Layer 6 of a small transformer language model trained on English Wikipedia (14 layers, counted from 0, width 128).
A neuron's activation on a vector x is GELU(gate . x) times (in . x), where the dot is the dot product.
The model reads these tokens: "," " see" " I" " " "am" " not" " " "perfect" "!\"" "\n" "\n" "The" " b" "log" " hit" " local"

The vector x that enters this layer's MLP at each token. A number n stands for (n - 128) times 0.051.
0 ",": 138, 172, 149, 92, 104, 128, 114, 124, 121, 85, 81, 178, 186, 91, 112, 151, 147, 161, 75, 116, 132, 164, 90, 131, 124, 133, 129, 133, 99, 103, 123, 113, 128, 133, 134, 122, 118, 109, 170, 104, 122, 112, 134, 116, 153, 70, 126, 107, 127, 103, 114, 84, 91, 137, 113, 147, 162, 111, 156, 139, 125, 73, 123, 84, 141, 151, 137, 21, 126, 145, 149, 156, 91, 132, 87, 149, 142, 138, 166, 132, 107, 113, 83, 145, 210, 145, 166, 125, 138, 115, 142, 109, 104, 119, 138, 150, 135, 137, 130, 77, 160, 139, 160, 117, 112, 140, 102, 147, 169, 101, 157, 103, 125, 108, 146, 125, 123, 157, 112, 103, 140, 126, 149, 131, 126, 172, 119, 139
1 " see": 143, 115, 124, 88, 110, 122, 95, 160, 108, 100, 140, 142, 105, 134, 114, 137, 128, 119, 120, 87, 139, 147, 54, 150, 127, 164, 129, 115, 161, 94, 111, 142, 132, 184, 153, 141, 97, 168, 88, 126, 178, 150, 129, 140, 139, 131, 91, 108, 101, 83, 101, 117, 141, 97, 137, 54, 129, 80, 119, 82, 163, 133, 149, 122, 117, 156, 120, 55, 179, 120, 158, 162, 95, 156, 83, 114, 128, 121, 122, 161, 148, 137, 92, 154, 145, 145, 166, 143, 93, 141, 154, 127, 150, 60, 124, 91, 123, 116, 104, 123, 118, 155, 133, 114, 164, 147, 92, 155, 126, 81, 146, 133, 140, 146, 91, 132, 115, 135, 87, 138, 134, 136, 162, 128, 76, 132, 120, 138
2 " I": 118, 94, 110, 113, 111, 124, 109, 138, 90, 123, 71, 142, 93, 93, 99, 132, 127, 170, 77, 163, 157, 144, 128, 117, 112, 91, 67, 114, 130, 104, 158, 112, 156, 120, 132, 165, 161, 121, 155, 140, 117, 117, 164, 136, 161, 130, 119, 94, 105, 137, 144, 86, 147, 118, 191, 126, 133, 143, 118, 110, 140, 139, 99, 149, 156, 178, 114, 107, 172, 131, 131, 148, 88, 138, 76, 84, 158, 115, 136, 182, 150, 161, 136, 137, 156, 152, 134, 113, 44, 166, 137, 144, 115, 161, 120, 148, 172, 145, 132, 108, 143, 146, 119, 117, 128, 125, 143, 174, 138, 109, 184, 170, 128, 111, 155, 100, 130, 115, 121, 117, 101, 128, 56, 167, 98, 123, 128, 123
3 " ": 167, 147, 122, 127, 84, 74, 67, 130, 119, 100, 122, 115, 150, 105, 91, 119, 111, 147, 91, 102, 134, 190, 121, 132, 96, 141, 130, 179, 88, 53, 173, 149, 149, 131, 142, 150, 137, 147, 117, 93, 129, 123, 143, 142, 100, 117, 171, 95, 106, 141, 99, 126, 223, 120, 113, 121, 139, 125, 101, 62, 177, 125, 109, 180, 131, 179, 134, 114, 142, 141, 137, 101, 123, 81, 103, 98, 126, 118, 129, 138, 142, 160, 120, 89, 172, 137, 168, 118, 113, 133, 172, 123, 141, 122, 143, 126, 146, 138, 122, 109, 133, 143, 132, 102, 141, 135, 98, 151, 106, 98, 148, 137, 137, 104, 120, 134, 162, 125, 119, 109, 101, 155, 109, 136, 97, 124, 150, 141
4 "am": 107, 107, 71, 127, 125, 101, 129, 118, 133, 135, 101, 81, 153, 130, 109, 97, 137, 174, 81, 138, 114, 106, 105, 124, 118, 119, 116, 152, 154, 120, 143, 160, 112, 103, 167, 122, 144, 127, 151, 128, 129, 151, 131, 103, 137, 98, 99, 143, 121, 176, 118, 85, 156, 116, 179, 136, 121, 119, 115, 76, 120, 151, 145, 115, 95, 133, 53, 113, 162, 106, 114, 164, 115, 98, 85, 68, 163, 139, 116, 164, 104, 123, 121, 197, 160, 145, 144, 90, 195, 131, 181, 132, 149, 94, 108, 144, 138, 73, 76, 104, 99, 132, 112, 97, 88, 134, 114, 173, 107, 128, 172, 150, 158, 120, 122, 134, 155, 160, 134, 97, 160, 122, 125, 137, 154, 115, 104, 124
5 " not": 94, 96, 174, 142, 120, 131, 122, 210, 171, 110, 115, 119, 144, 123, 106, 147, 117, 163, 59, 137, 134, 166, 95, 141, 123, 118, 113, 148, 110, 105, 89, 112, 152, 100, 163, 129, 116, 116, 119, 59, 158, 77, 120, 156, 163, 85, 106, 139, 95, 134, 128, 72, 151, 161, 181, 96, 176, 130, 116, 121, 164, 107, 108, 137, 124, 149, 137, 66, 183, 127, 185, 111, 109, 118, 91, 111, 133, 122, 128, 167, 132, 154, 109, 165, 130, 116, 109, 151, 85, 147, 168, 166, 156, 113, 138, 153, 137, 137, 102, 114, 155, 188, 142, 94, 122, 117, 126, 145, 110, 84, 118, 175, 99, 136, 111, 157, 126, 139, 148, 137, 95, 111, 95, 130, 142, 98, 116, 104
6 " ": 171, 145, 114, 125, 72, 80, 74, 164, 119, 115, 132, 126, 143, 110, 101, 121, 109, 136, 70, 90, 135, 203, 123, 118, 99, 147, 129, 181, 103, 61, 152, 132, 150, 125, 137, 136, 141, 145, 116, 113, 128, 129, 144, 127, 104, 113, 170, 98, 111, 131, 103, 118, 222, 119, 108, 133, 151, 137, 88, 49, 179, 118, 101, 167, 123, 163, 131, 78, 150, 140, 156, 118, 118, 91, 90, 95, 124, 128, 129, 141, 127, 165, 121, 71, 154, 137, 153, 113, 113, 125, 169, 145, 164, 114, 148, 123, 154, 124, 116, 107, 146, 163, 142, 99, 134, 134, 100, 136, 111, 98, 130, 121, 122, 116, 112, 133, 154, 115, 116, 113, 108, 140, 118, 133, 102, 122, 134, 142
7 "perfect": 101, 115, 166, 114, 132, 105, 150, 186, 154, 119, 182, 139, 129, 102, 94, 136, 115, 117, 113, 121, 153, 178, 114, 158, 114, 200, 134, 151, 139, 116, 79, 114, 139, 193, 169, 154, 120, 123, 70, 149, 158, 112, 126, 130, 148, 112, 116, 99, 109, 140, 110, 87, 130, 122, 155, 139, 146, 148, 114, 108, 129, 114, 114, 120, 135, 113, 127, 34, 150, 114, 138, 152, 66, 106, 82, 124, 151, 107, 162, 160, 90, 147, 109, 156, 126, 149, 136, 110, 101, 154, 92, 140, 181, 31, 127, 129, 142, 138, 121, 112, 144, 130, 99, 106, 173, 114, 108, 202, 82, 90, 121, 95, 141, 129, 115, 110, 124, 106, 135, 141, 121, 131, 137, 127, 139, 123, 127, 140
8 "!\"": 136, 96, 101, 144, 100, 176, 104, 173, 96, 163, 132, 125, 146, 146, 128, 148, 138, 146, 119, 153, 77, 161, 130, 172, 162, 113, 111, 146, 129, 135, 162, 73, 161, 119, 124, 106, 140, 141, 141, 147, 172, 161, 146, 165, 136, 85, 122, 123, 75, 117, 144, 86, 147, 126, 163, 69, 152, 129, 113, 106, 138, 109, 78, 98, 96, 113, 123, 55, 141, 123, 115, 168, 127, 159, 81, 147, 113, 99, 130, 156, 123, 117, 87, 141, 154, 126, 140, 140, 125, 162, 125, 137, 148, 153, 126, 175, 142, 137, 191, 147, 135, 193, 128, 81, 126, 122, 94, 100, 131, 84, 128, 138, 126, 104, 108, 103, 143, 95, 100, 118, 180, 113, 141, 155, 122, 142, 155, 159
9 "\n": 113, 147, 116, 125, 103, 83, 116, 127, 105, 120, 112, 194, 162, 120, 90, 113, 107, 125, 70, 161, 144, 178, 115, 116, 136, 140, 121, 108, 44, 89, 153, 113, 134, 148, 150, 148, 140, 135, 99, 135, 161, 158, 161, 128, 115, 106, 140, 113, 128, 129, 113, 96, 121, 142, 133, 88, 87, 150, 103, 112, 147, 126, 105, 118, 143, 130, 115, 112, 120, 129, 147, 152, 117, 188, 119, 180, 130, 129, 127, 145, 127, 129, 57, 130, 215, 86, 134, 108, 130, 125, 148, 112, 134, 158, 153, 178, 130, 92, 153, 122, 146, 160, 155, 93, 100, 131, 95, 138, 130, 101, 148, 144, 141, 84, 122, 156, 145, 149, 121, 92, 152, 86, 134, 114, 96, 139, 159, 172
10 "\n": 132, 164, 113, 109, 111, 84, 139, 121, 105, 116, 121, 176, 153, 157, 101, 112, 128, 126, 53, 140, 119, 183, 100, 136, 136, 156, 112, 134, 49, 81, 151, 99, 142, 102, 161, 145, 137, 122, 105, 120, 162, 131, 144, 105, 107, 91, 126, 110, 123, 118, 115, 113, 100, 158, 161, 108, 87, 114, 127, 151, 170, 123, 76, 105, 160, 135, 112, 140, 108, 116, 180, 150, 102, 147, 104, 179, 144, 128, 104, 133, 119, 147, 54, 129, 202, 120, 132, 100, 143, 142, 140, 116, 131, 146, 173, 181, 132, 97, 135, 134, 126, 142, 169, 88, 137, 119, 118, 162, 157, 102, 132, 131, 130, 122, 125, 145, 141, 165, 114, 95, 163, 135, 134, 105, 109, 149, 144, 169
11 "The": 96, 158, 118, 116, 129, 120, 99, 117, 125, 117, 100, 128, 145, 130, 113, 127, 104, 143, 139, 128, 127, 133, 136, 136, 130, 158, 133, 118, 86, 87, 137, 113, 148, 122, 135, 139, 126, 146, 140, 159, 136, 86, 165, 91, 106, 124, 93, 115, 128, 96, 137, 112, 143, 97, 184, 121, 115, 118, 141, 150, 127, 106, 156, 148, 145, 121, 111, 17, 121, 127, 134, 148, 101, 124, 107, 116, 134, 122, 125, 171, 147, 141, 54, 141, 164, 104, 163, 95, 142, 121, 135, 106, 150, 160, 133, 133, 125, 134, 121, 126, 88, 136, 147, 103, 101, 169, 133, 250, 92, 122, 138, 143, 141, 39, 124, 137, 110, 113, 88, 137, 182, 113, 152, 131, 149, 122, 135, 135
12 " b": 106, 132, 121, 84, 109, 45, 112, 206, 132, 116, 137, 135, 103, 118, 101, 122, 109, 99, 105, 146, 153, 244, 114, 111, 105, 120, 73, 106, 123, 91, 185, 146, 132, 142, 162, 131, 117, 146, 169, 179, 108, 119, 106, 157, 153, 102, 101, 109, 140, 142, 137, 124, 141, 99, 145, 113, 128, 144, 122, 105, 192, 141, 120, 128, 106, 154, 127, 123, 96, 127, 118, 143, 76, 98, 117, 117, 132, 88, 154, 115, 135, 172, 90, 187, 129, 146, 109, 91, 105, 101, 129, 122, 101, 132, 125, 134, 159, 151, 133, 174, 123, 130, 157, 101, 141, 141, 108, 151, 88, 100, 135, 132, 173, 108, 133, 126, 164, 167, 82, 95, 123, 130, 139, 139, 114, 147, 161, 140
13 "log": 62, 184, 105, 128, 168, 123, 95, 182, 124, 128, 139, 155, 172, 150, 116, 129, 150, 112, 107, 177, 108, 123, 138, 86, 163, 157, 115, 156, 118, 121, 135, 141, 138, 170, 177, 138, 136, 161, 100, 172, 157, 105, 164, 153, 134, 104, 139, 117, 120, 191, 120, 139, 167, 104, 159, 130, 153, 92, 106, 119, 168, 147, 138, 93, 157, 166, 129, 141, 136, 93, 121, 151, 120, 139, 79, 77, 157, 103, 151, 112, 127, 95, 102, 179, 141, 154, 145, 111, 161, 116, 111, 125, 193, 93, 98, 125, 108, 147, 139, 99, 114, 147, 136, 109, 144, 102, 153, 163, 119, 138, 140, 155, 142, 144, 130, 156, 76, 77, 114, 114, 145, 180, 132, 110, 139, 145, 157, 165
14 " hit": 151, 87, 131, 96, 147, 133, 97, 140, 133, 147, 169, 105, 147, 141, 100, 163, 154, 66, 111, 127, 111, 187, 149, 146, 157, 166, 142, 135, 162, 94, 126, 75, 118, 141, 176, 153, 98, 181, 85, 153, 167, 117, 93, 149, 114, 90, 113, 93, 101, 163, 153, 104, 141, 117, 124, 115, 151, 133, 118, 59, 148, 156, 116, 102, 92, 151, 171, 106, 165, 101, 133, 118, 110, 172, 106, 159, 127, 116, 121, 154, 129, 140, 61, 147, 145, 163, 168, 101, 95, 154, 148, 99, 145, 149, 102, 107, 178, 142, 135, 109, 95, 180, 155, 127, 166, 133, 111, 163, 132, 100, 125, 149, 137, 155, 126, 127, 116, 140, 121, 119, 140, 111, 162, 114, 136, 174, 140, 118
15 " local": 114, 65, 138, 92, 129, 111, 122, 155, 135, 143, 159, 111, 126, 154, 109, 145, 130, 99, 125, 154, 92, 178, 125, 116, 131, 175, 82, 126, 182, 79, 111, 64, 89, 127, 156, 145, 107, 130, 142, 172, 144, 121, 133, 117, 143, 110, 122, 93, 152, 121, 137, 96, 132, 138, 95, 117, 126, 163, 163, 115, 164, 122, 97, 117, 118, 89, 107, 58, 118, 129, 94, 132, 82, 93, 114, 92, 113, 150, 161, 110, 126, 108, 66, 165, 160, 142, 144, 139, 153, 141, 161, 169, 175, 147, 125, 119, 147, 129, 113, 109, 95, 130, 123, 120, 136, 165, 145, 183, 81, 159, 128, 120, 165, 107, 159, 176, 105, 140, 134, 146, 116, 145, 162, 148, 140, 164, 142, 160

Each question shows the input weights of one neuron of the MLP. A number n stands for (n - 128) times 0.0036.

n153 gate: 105, 99, 82, 137, 93, 129, 106, 132, 149, 108, 108, 146, 141, 159, 143, 161, 97, 184, 134, 158, 124, 176, 118, 129, 108, 132, 141, 166, 140, 154, 109, 149, 132, 132, 148, 140, 125, 84, 111, 131, 127, 99, 148, 111, 160, 149, 97, 122, 134, 148, 86, 145, 122, 118, 120, 87, 152, 98, 130, 120, 100, 161, 141, 122, 143, 126, 93, 106, 133, 102, 102, 147, 135, 112, 118, 134, 119, 151, 119, 123, 74, 154, 127, 118, 93, 117, 128, 85, 117, 169, 156, 110, 103, 146, 112, 70, 148, 128, 139, 154, 127, 151, 131, 136, 157, 107, 186, 77, 135, 141, 133, 151, 151, 122, 134, 127, 116, 103, 128, 147, 169, 113, 117, 117, 84, 151, 131, 90
n153 in: 129, 106, 120, 144, 118, 139, 122, 129, 143, 126, 113, 120, 152, 149, 122, 133, 122, 146, 123, 130, 144, 141, 130, 134, 143, 103, 165, 115, 130, 120, 160, 105, 110, 182, 135, 101, 80, 138, 109, 137, 105, 90, 128, 109, 173, 146, 91, 151, 124, 117, 130, 117, 101, 80, 185, 105, 173, 98, 108, 145, 129, 171, 104, 123, 143, 107, 120, 81, 126, 117, 147, 104, 145, 163, 142, 99, 133, 109, 106, 166, 106, 147, 135, 135, 112, 123, 157, 141, 145, 107, 92, 125, 112, 152, 134, 118, 123, 122, 161, 110, 103, 123, 123, 98, 125, 152, 111, 121, 142, 155, 183, 146, 146, 153, 127, 120, 170, 91, 115, 115, 113, 136, 116, 128, 142, 138, 118, 81
On which token does it fire most? 2 " I"

n72 gate: 101, 125, 87, 136, 122, 105, 149, 106, 156, 156, 140, 115, 102, 92, 122, 154, 109, 120, 130, 160, 109, 127, 101, 106, 139, 133, 126, 123, 124, 127, 118, 99, 140, 140, 114, 137, 103, 123, 178, 129, 90, 111, 136, 127, 83, 114, 122, 144, 113, 114, 119, 137, 154, 138, 123, 127, 173, 142, 136, 116, 145, 119, 71, 107, 144, 148, 105, 124, 115, 154, 203, 155, 108, 134, 69, 83, 151, 153, 141, 132, 161, 122, 147, 103, 146, 149, 122, 105, 151, 93, 117, 149, 154, 149, 99, 127, 79, 134, 173, 166, 140, 117, 125, 121, 111, 117, 85, 175, 128, 164, 125, 99, 142, 116, 99, 119, 171, 149, 137, 129, 95, 152, 99, 155, 123, 141, 105, 118
n72 in: 99, 140, 115, 126, 64, 126, 167, 79, 154, 105, 126, 134, 88, 114, 125, 89, 132, 162, 71, 123, 156, 137, 84, 143, 154, 124, 109, 152, 145, 183, 110, 155, 170, 110, 130, 84, 100, 130, 136, 164, 127, 148, 138, 102, 130, 144, 139, 182, 121, 112, 104, 84, 143, 148, 102, 168, 131, 125, 136, 126, 142, 131, 116, 115, 96, 134, 105, 118, 127, 126, 127, 113, 164, 147, 93, 97, 173, 123, 88, 131, 135, 102, 119, 134, 126, 157, 158, 111, 175, 108, 186, 117, 139, 138, 99, 110, 147, 159, 142, 97, 146, 135, 88, 151, 138, 156, 135, 170, 131, 157, 106, 120, 112, 176, 78, 136, 110, 142, 134, 102, 93, 151, 136, 129, 99, 136, 151, 145
On which three tokens does it fire most, strongest first? 4 "am", 6 " ", 0 ","

n22 gate: 138, 107, 177, 154, 140, 82, 111, 131, 151, 165, 140, 128, 103, 129, 161, 126, 87, 141, 88, 87, 165, 118, 159, 80, 184, 104, 153, 106, 192, 162, 82, 128, 138, 124, 125, 90, 117, 115, 72, 150, 152, 141, 140, 108, 142, 88, 129, 139, 71, 145, 97, 110, 126, 95, 148, 138, 107, 145, 155, 92, 129, 131, 131, 159, 85, 136, 122, 133, 101, 80, 108, 163, 148, 176, 129, 112, 121, 137, 119, 85, 140, 180, 124, 124, 113, 145, 75, 181, 122, 143, 160, 136, 107, 128, 124, 113, 147, 121, 128, 134, 118, 111, 98, 106, 132, 159, 137, 91, 128, 119, 179, 137, 133, 154, 111, 192, 109, 136, 112, 148, 125, 180, 93, 148, 186, 143, 98, 155
n22 in: 109, 88, 164, 70, 144, 133, 115, 140, 100, 117, 124, 128, 147, 115, 138, 132, 141, 110, 91, 172, 134, 164, 137, 123, 87, 170, 142, 121, 142, 144, 138, 131, 182, 165, 98, 151, 158, 104, 162, 117, 110, 125, 112, 144, 108, 105, 97, 157, 110, 146, 101, 121, 135, 141, 115, 125, 133, 154, 124, 111, 107, 124, 163, 103, 118, 147, 106, 107, 145, 156, 152, 114, 106, 138, 104, 104, 151, 116, 143, 137, 125, 121, 127, 139, 114, 136, 104, 160, 129, 86, 129, 132, 171, 126, 155, 90, 109, 111, 151, 132, 153, 155, 135, 123, 117, 135, 151, 136, 122, 156, 65, 85, 104, 134, 93, 138, 103, 97, 169, 104, 133, 170, 125, 140, 85, 148, 156, 157
On which token does it fire most, and how strongly? 5 " not", at about 1.7

n66 gate: 120, 127, 118, 114, 96, 97, 106, 168, 121, 108, 100, 76, 126, 101, 177, 132, 139, 167, 172, 137, 84, 159, 102, 72, 135, 101, 122, 139, 157, 130, 139, 114, 89, 112, 137, 125, 135, 121, 106, 111, 118, 164, 150, 118, 142, 108, 107, 137, 105, 147, 165, 173, 118, 141, 107, 163, 176, 146, 165, 158, 164, 145, 157, 134, 105, 102, 189, 112, 140, 115, 153, 143, 121, 157, 115, 87, 104, 145, 126, 87, 149, 117, 153, 101, 114, 111, 105, 108, 139, 141, 85, 161, 128, 144, 138, 157, 94, 149, 148, 124, 169, 126, 152, 160, 82, 144, 127, 126, 133, 135, 157, 122, 121, 110, 123, 130, 122, 145, 136, 158, 77, 155, 92, 159, 59, 128, 138, 129
n66 in: 131, 125, 115, 151, 109, 149, 92, 114, 124, 103, 139, 135, 102, 163, 123, 161, 119, 112, 146, 127, 124, 124, 112, 150, 123, 151, 127, 137, 110, 146, 145, 112, 148, 141, 125, 131, 71, 114, 131, 146, 129, 111, 137, 188, 138, 171, 165, 107, 173, 136, 79, 100, 131, 157, 160, 126, 151, 165, 95, 80, 86, 107, 154, 159, 148, 115, 113, 147, 151, 130, 84, 110, 110, 64, 83, 181, 188, 155, 131, 160, 134, 100, 75, 164, 97, 140, 163, 108, 119, 142, 164, 112, 141, 85, 153, 131, 149, 121, 182, 100, 87, 130, 171, 86, 173, 155, 143, 83, 148, 98, 160, 163, 176, 116, 127, 162, 170, 88, 111, 101, 172, 56, 147, 139, 124, 136, 150, 160
On which token does it fire most, and how strongly? 2 " I", at about 0.73

n170 gate: 98, 149, 101, 101, 116, 151, 136, 66, 162, 102, 138, 118, 154, 149, 125, 142, 136, 161, 161, 184, 118, 139, 133, 121, 108, 127, 121, 133, 98, 171, 121, 110, 129, 96, 171, 118, 86, 160, 139, 162, 132, 144, 122, 138, 131, 147, 109, 135, 131, 127, 162, 130, 88, 131, 74, 91, 148, 96, 127, 92, 159, 141, 149, 142, 115, 110, 113, 140, 166, 141, 131, 121, 78, 110, 103, 134, 120, 150, 150, 137, 157, 144, 125, 104, 136, 138, 102, 119, 108, 137, 141, 142, 118, 65, 144, 132, 139, 90, 99, 124, 146, 128, 134, 90, 143, 93, 156, 141, 130, 115, 148, 124, 103, 139, 117, 102, 133, 136, 141, 101, 106, 152, 109, 150, 131, 138, 113, 123
n170 in: 130, 143, 122, 90, 104, 121, 176, 136, 110, 109, 147, 144, 157, 127, 122, 126, 103, 91, 142, 130, 89, 105, 103, 97, 126, 107, 129, 137, 97, 125, 100, 187, 175, 95, 88, 117, 133, 144, 127, 132, 170, 106, 119, 157, 129, 152, 144, 104, 178, 137, 105, 124, 153, 122, 129, 163, 128, 125, 168, 125, 127, 98, 136, 79, 127, 141, 116, 128, 155, 102, 135, 97, 113, 137, 98, 90, 128, 141, 99, 83, 155, 110, 152, 160, 110, 142, 134, 106, 106, 165, 142, 132, 155, 121, 102, 116, 95, 129, 106, 127, 125, 128, 127, 133, 152, 162, 108, 99, 153, 133, 89, 94, 140, 88, 140, 158, 121, 128, 122, 127, 149, 114, 122, 135, 98, 140, 108, 168
On which token does it fire most? 1 " see"

n51 gate: 110, 124, 132, 124, 147, 37, 150, 132, 100, 108, 136, 109, 116, 121, 163, 101, 116, 120, 56, 165, 88, 98, 153, 166, 98, 90, 126, 111, 153, 145, 130, 199, 104, 123, 124, 126, 147, 125, 134, 82, 172, 129, 118, 94, 74, 162, 138, 127, 122, 179, 113, 93, 116, 150, 156, 125, 87, 92, 127, 130, 107, 157, 186, 172, 174, 193, 131, 203, 142, 102, 106, 128, 168, 143, 99, 126, 174, 198, 137, 97, 150, 138, 156, 120, 144, 143, 160, 85, 116, 117, 140, 67, 134, 99, 135, 116, 165, 89, 128, 132, 118, 97, 79, 138, 115, 155, 69, 157, 103, 54, 97, 139, 143, 137, 123, 148, 94, 99, 110, 124, 151, 97, 114, 80, 152, 107, 152, 103
n51 in: 157, 121, 123, 143, 122, 152, 102, 126, 130, 127, 83, 118, 131, 127, 134, 136, 191, 190, 127, 119, 125, 119, 80, 90, 125, 158, 114, 161, 140, 132, 102, 171, 180, 118, 176, 146, 115, 122, 119, 176, 151, 156, 130, 139, 83, 103, 96, 133, 140, 100, 111, 124, 191, 108, 80, 104, 186, 155, 170, 53, 142, 82, 86, 143, 150, 141, 113, 128, 133, 115, 140, 146, 73, 121, 92, 89, 104, 90, 82, 136, 123, 120, 102, 64, 140, 134, 172, 137, 146, 183, 86, 122, 165, 151, 153, 125, 132, 186, 132, 163, 95, 132, 143, 151, 98, 135, 87, 153, 95, 134, 96, 45, 130, 163, 119, 146, 182, 104, 176, 159, 139, 117, 159, 137, 140, 129, 80, 142
On which three tokens does it fire most, strongest first? 4 "am", 3 " ", 13 "log"

n37 gate: 128, 109, 138, 129, 142, 117, 89, 139, 133, 131, 116, 135, 107, 114, 119, 166, 165, 137, 109, 102, 116, 127, 162, 136, 154, 146, 109, 112, 123, 129, 130, 92, 135, 147, 110, 124, 128, 123, 132, 113, 132, 117, 119, 171, 154, 129, 110, 155, 113, 139, 144, 111, 137, 131, 99, 138, 126, 160, 97, 138, 117, 131, 140, 149, 148, 103, 152, 133, 109, 150, 132, 122, 146, 157, 114, 131, 124, 128, 119, 145, 101, 120, 165, 152, 136, 119, 140, 113, 135, 134, 85, 132, 80, 130, 94, 138, 113, 155, 126, 83, 119, 86, 115, 128, 155, 155, 118, 118, 158, 107, 136, 187, 165, 118, 84, 130, 93, 118, 130, 130, 126, 144, 119, 130, 103, 163, 117, 85
n37 in: 120, 133, 124, 118, 109, 140, 105, 155, 144, 150, 95, 154, 156, 106, 121, 147, 133, 147, 88, 129, 112, 183, 133, 107, 132, 118, 105, 133, 126, 156, 89, 147, 125, 134, 125, 135, 132, 145, 149, 124, 120, 137, 130, 114, 114, 143, 97, 110, 138, 132, 133, 148, 110, 125, 109, 116, 129, 110, 131, 136, 128, 167, 160, 148, 141, 134, 83, 141, 108, 104, 116, 137, 130, 139, 119, 121, 147, 112, 159, 91, 129, 140, 123, 104, 135, 144, 138, 124, 113, 147, 150, 97, 107, 115, 116, 179, 127, 125, 169, 139, 162, 113, 138, 135, 122, 113, 156, 112, 146, 159, 161, 127, 146, 148, 130, 116, 115, 143, 130, 168, 137, 133, 158, 114, 139, 112, 161, 108
On which token does it fire most? 2 " I"

n36 gate: 169, 141, 168, 107, 71, 93, 120, 79, 107, 150, 137, 136, 133, 152, 147, 110, 138, 130, 135, 125, 107, 86, 97, 161, 153, 118, 100, 136, 136, 149, 84, 137, 132, 101, 147, 157, 130, 134, 91, 134, 150, 115, 161, 96, 82, 146, 141, 159, 157, 104, 139, 106, 133, 132, 157, 126, 151, 133, 147, 148, 147, 133, 107, 70, 164, 110, 74, 139, 81, 143, 162, 113, 130, 113, 104, 176, 128, 130, 117, 114, 114, 134, 144, 94, 132, 174, 123, 107, 155, 165, 120, 111, 140, 102, 152, 146, 143, 170, 134, 82, 97, 127, 156, 142, 123, 118, 168, 159, 179, 124, 138, 147, 147, 142, 115, 102, 151, 155, 67, 107, 123, 149, 95, 182, 81, 185, 142, 110
n36 in: 119, 150, 112, 80, 137, 74, 139, 104, 99, 146, 101, 147, 137, 151, 154, 163, 131, 102, 162, 112, 100, 111, 96, 150, 134, 102, 120, 141, 144, 127, 83, 98, 125, 115, 129, 122, 124, 140, 130, 87, 140, 122, 127, 97, 99, 105, 165, 160, 104, 117, 174, 118, 94, 161, 141, 138, 106, 92, 126, 149, 121, 137, 123, 118, 131, 110, 147, 108, 148, 108, 146, 148, 134, 118, 108, 132, 141, 132, 95, 104, 134, 131, 99, 208, 112, 138, 107, 136, 175, 110, 105, 120, 134, 138, 145, 134, 86, 123, 151, 136, 103, 98, 130, 115, 127, 140, 140, 90, 116, 133, 141, 140, 137, 104, 112, 143, 128, 132, 113, 97, 85, 160, 141, 117, 123, 131, 109, 115
On which token does it fire most, and how strongly? 10 "\n", at about 7.8

n159 gate: 159, 85, 193, 179, 125, 137, 114, 102, 89, 124, 118, 152, 160, 110, 143, 142, 95, 179, 113, 196, 158, 191, 133, 145, 129, 160, 98, 115, 141, 122, 103, 152, 113, 136, 86, 93, 169, 95, 154, 140, 113, 115, 85, 127, 91, 106, 73, 132, 123, 109, 107, 159, 143, 136, 122, 112, 171, 96, 101, 117, 145, 172, 163, 100, 143, 115, 130, 130, 85, 95, 118, 170, 141, 144, 74, 140, 116, 105, 127, 148, 177, 137, 153, 107, 91, 172, 165, 98, 165, 115, 152, 167, 165, 170, 108, 126, 109, 96, 131, 149, 125, 116, 94, 139, 72, 134, 95, 106, 198, 122, 93, 94, 156, 138, 154, 140, 153, 108, 106, 137, 114, 150, 142, 81, 123, 144, 118, 96
n159 in: 66, 131, 82, 135, 92, 114, 150, 154, 108, 106, 111, 104, 102, 126, 109, 90, 153, 121, 127, 106, 93, 89, 124, 137, 190, 123, 125, 80, 119, 127, 120, 186, 135, 100, 116, 154, 116, 118, 201, 111, 132, 135, 161, 158, 108, 97, 151, 99, 110, 105, 155, 74, 148, 124, 113, 147, 115, 56, 95, 123, 161, 104, 210, 88, 125, 130, 122, 138, 104, 136, 123, 141, 131, 123, 156, 104, 147, 139, 91, 112, 126, 139, 145, 161, 100, 172, 151, 138, 99, 158, 133, 103, 155, 72, 119, 131, 112, 136, 155, 95, 102, 128, 167, 126, 136, 109, 138, 163, 132, 79, 134, 76, 138, 94, 107, 146, 115, 193, 135, 121, 158, 134, 145, 106, 80, 97, 150, 156
Its two highest activations, in order, are on tokens 0 ",", 4 "am"

n167 gate: 122, 112, 137, 134, 124, 134, 153, 136, 126, 139, 145, 138, 130, 115, 133, 133, 164, 130, 113, 109, 157, 126, 146, 129, 129, 144, 105, 132, 137, 114, 116, 142, 115, 128, 106, 134, 128, 142, 148, 106, 113, 122, 113, 151, 149, 157, 125, 143, 146, 104, 134, 134, 140, 122, 104, 88, 135, 133, 128, 110, 117, 127, 111, 141, 149, 135, 148, 135, 152, 107, 162, 148, 136, 111, 143, 142, 129, 138, 145, 101, 137, 105, 115, 140, 111, 147, 149, 136, 116, 87, 123, 162, 105, 95, 154, 110, 150, 98, 147, 105, 113, 163, 115, 142, 161, 137, 110, 140, 102, 93, 128, 142, 113, 99, 128, 93, 126, 147, 90, 129, 148, 94, 150, 137, 106, 137, 136, 126
n167 in: 123, 113, 124, 122, 118, 141, 128, 116, 118, 127, 140, 120, 119, 116, 122, 133, 144, 147, 120, 140, 147, 139, 138, 146, 152, 148, 118, 141, 134, 148, 138, 133, 129, 131, 133, 129, 143, 111, 142, 113, 137, 108, 101, 158, 143, 166, 130, 123, 158, 115, 119, 133, 124, 117, 116, 103, 140, 123, 136, 108, 127, 122, 137, 123, 123, 145, 146, 128, 153, 129, 128, 151, 115, 127, 153, 121, 134, 135, 147, 96, 124, 126, 100, 134, 149, 145, 146, 132, 120, 115, 121, 143, 121, 121, 137, 126, 156, 124, 133, 125, 127, 164, 129, 152, 151, 149, 141, 137, 106, 107, 111, 130, 115, 110, 149, 105, 124, 121, 134, 119, 135, 96, 162, 139, 115, 125, 154, 135
Its two highest activations, in order, are on tokens 1 " see", 14 " hit"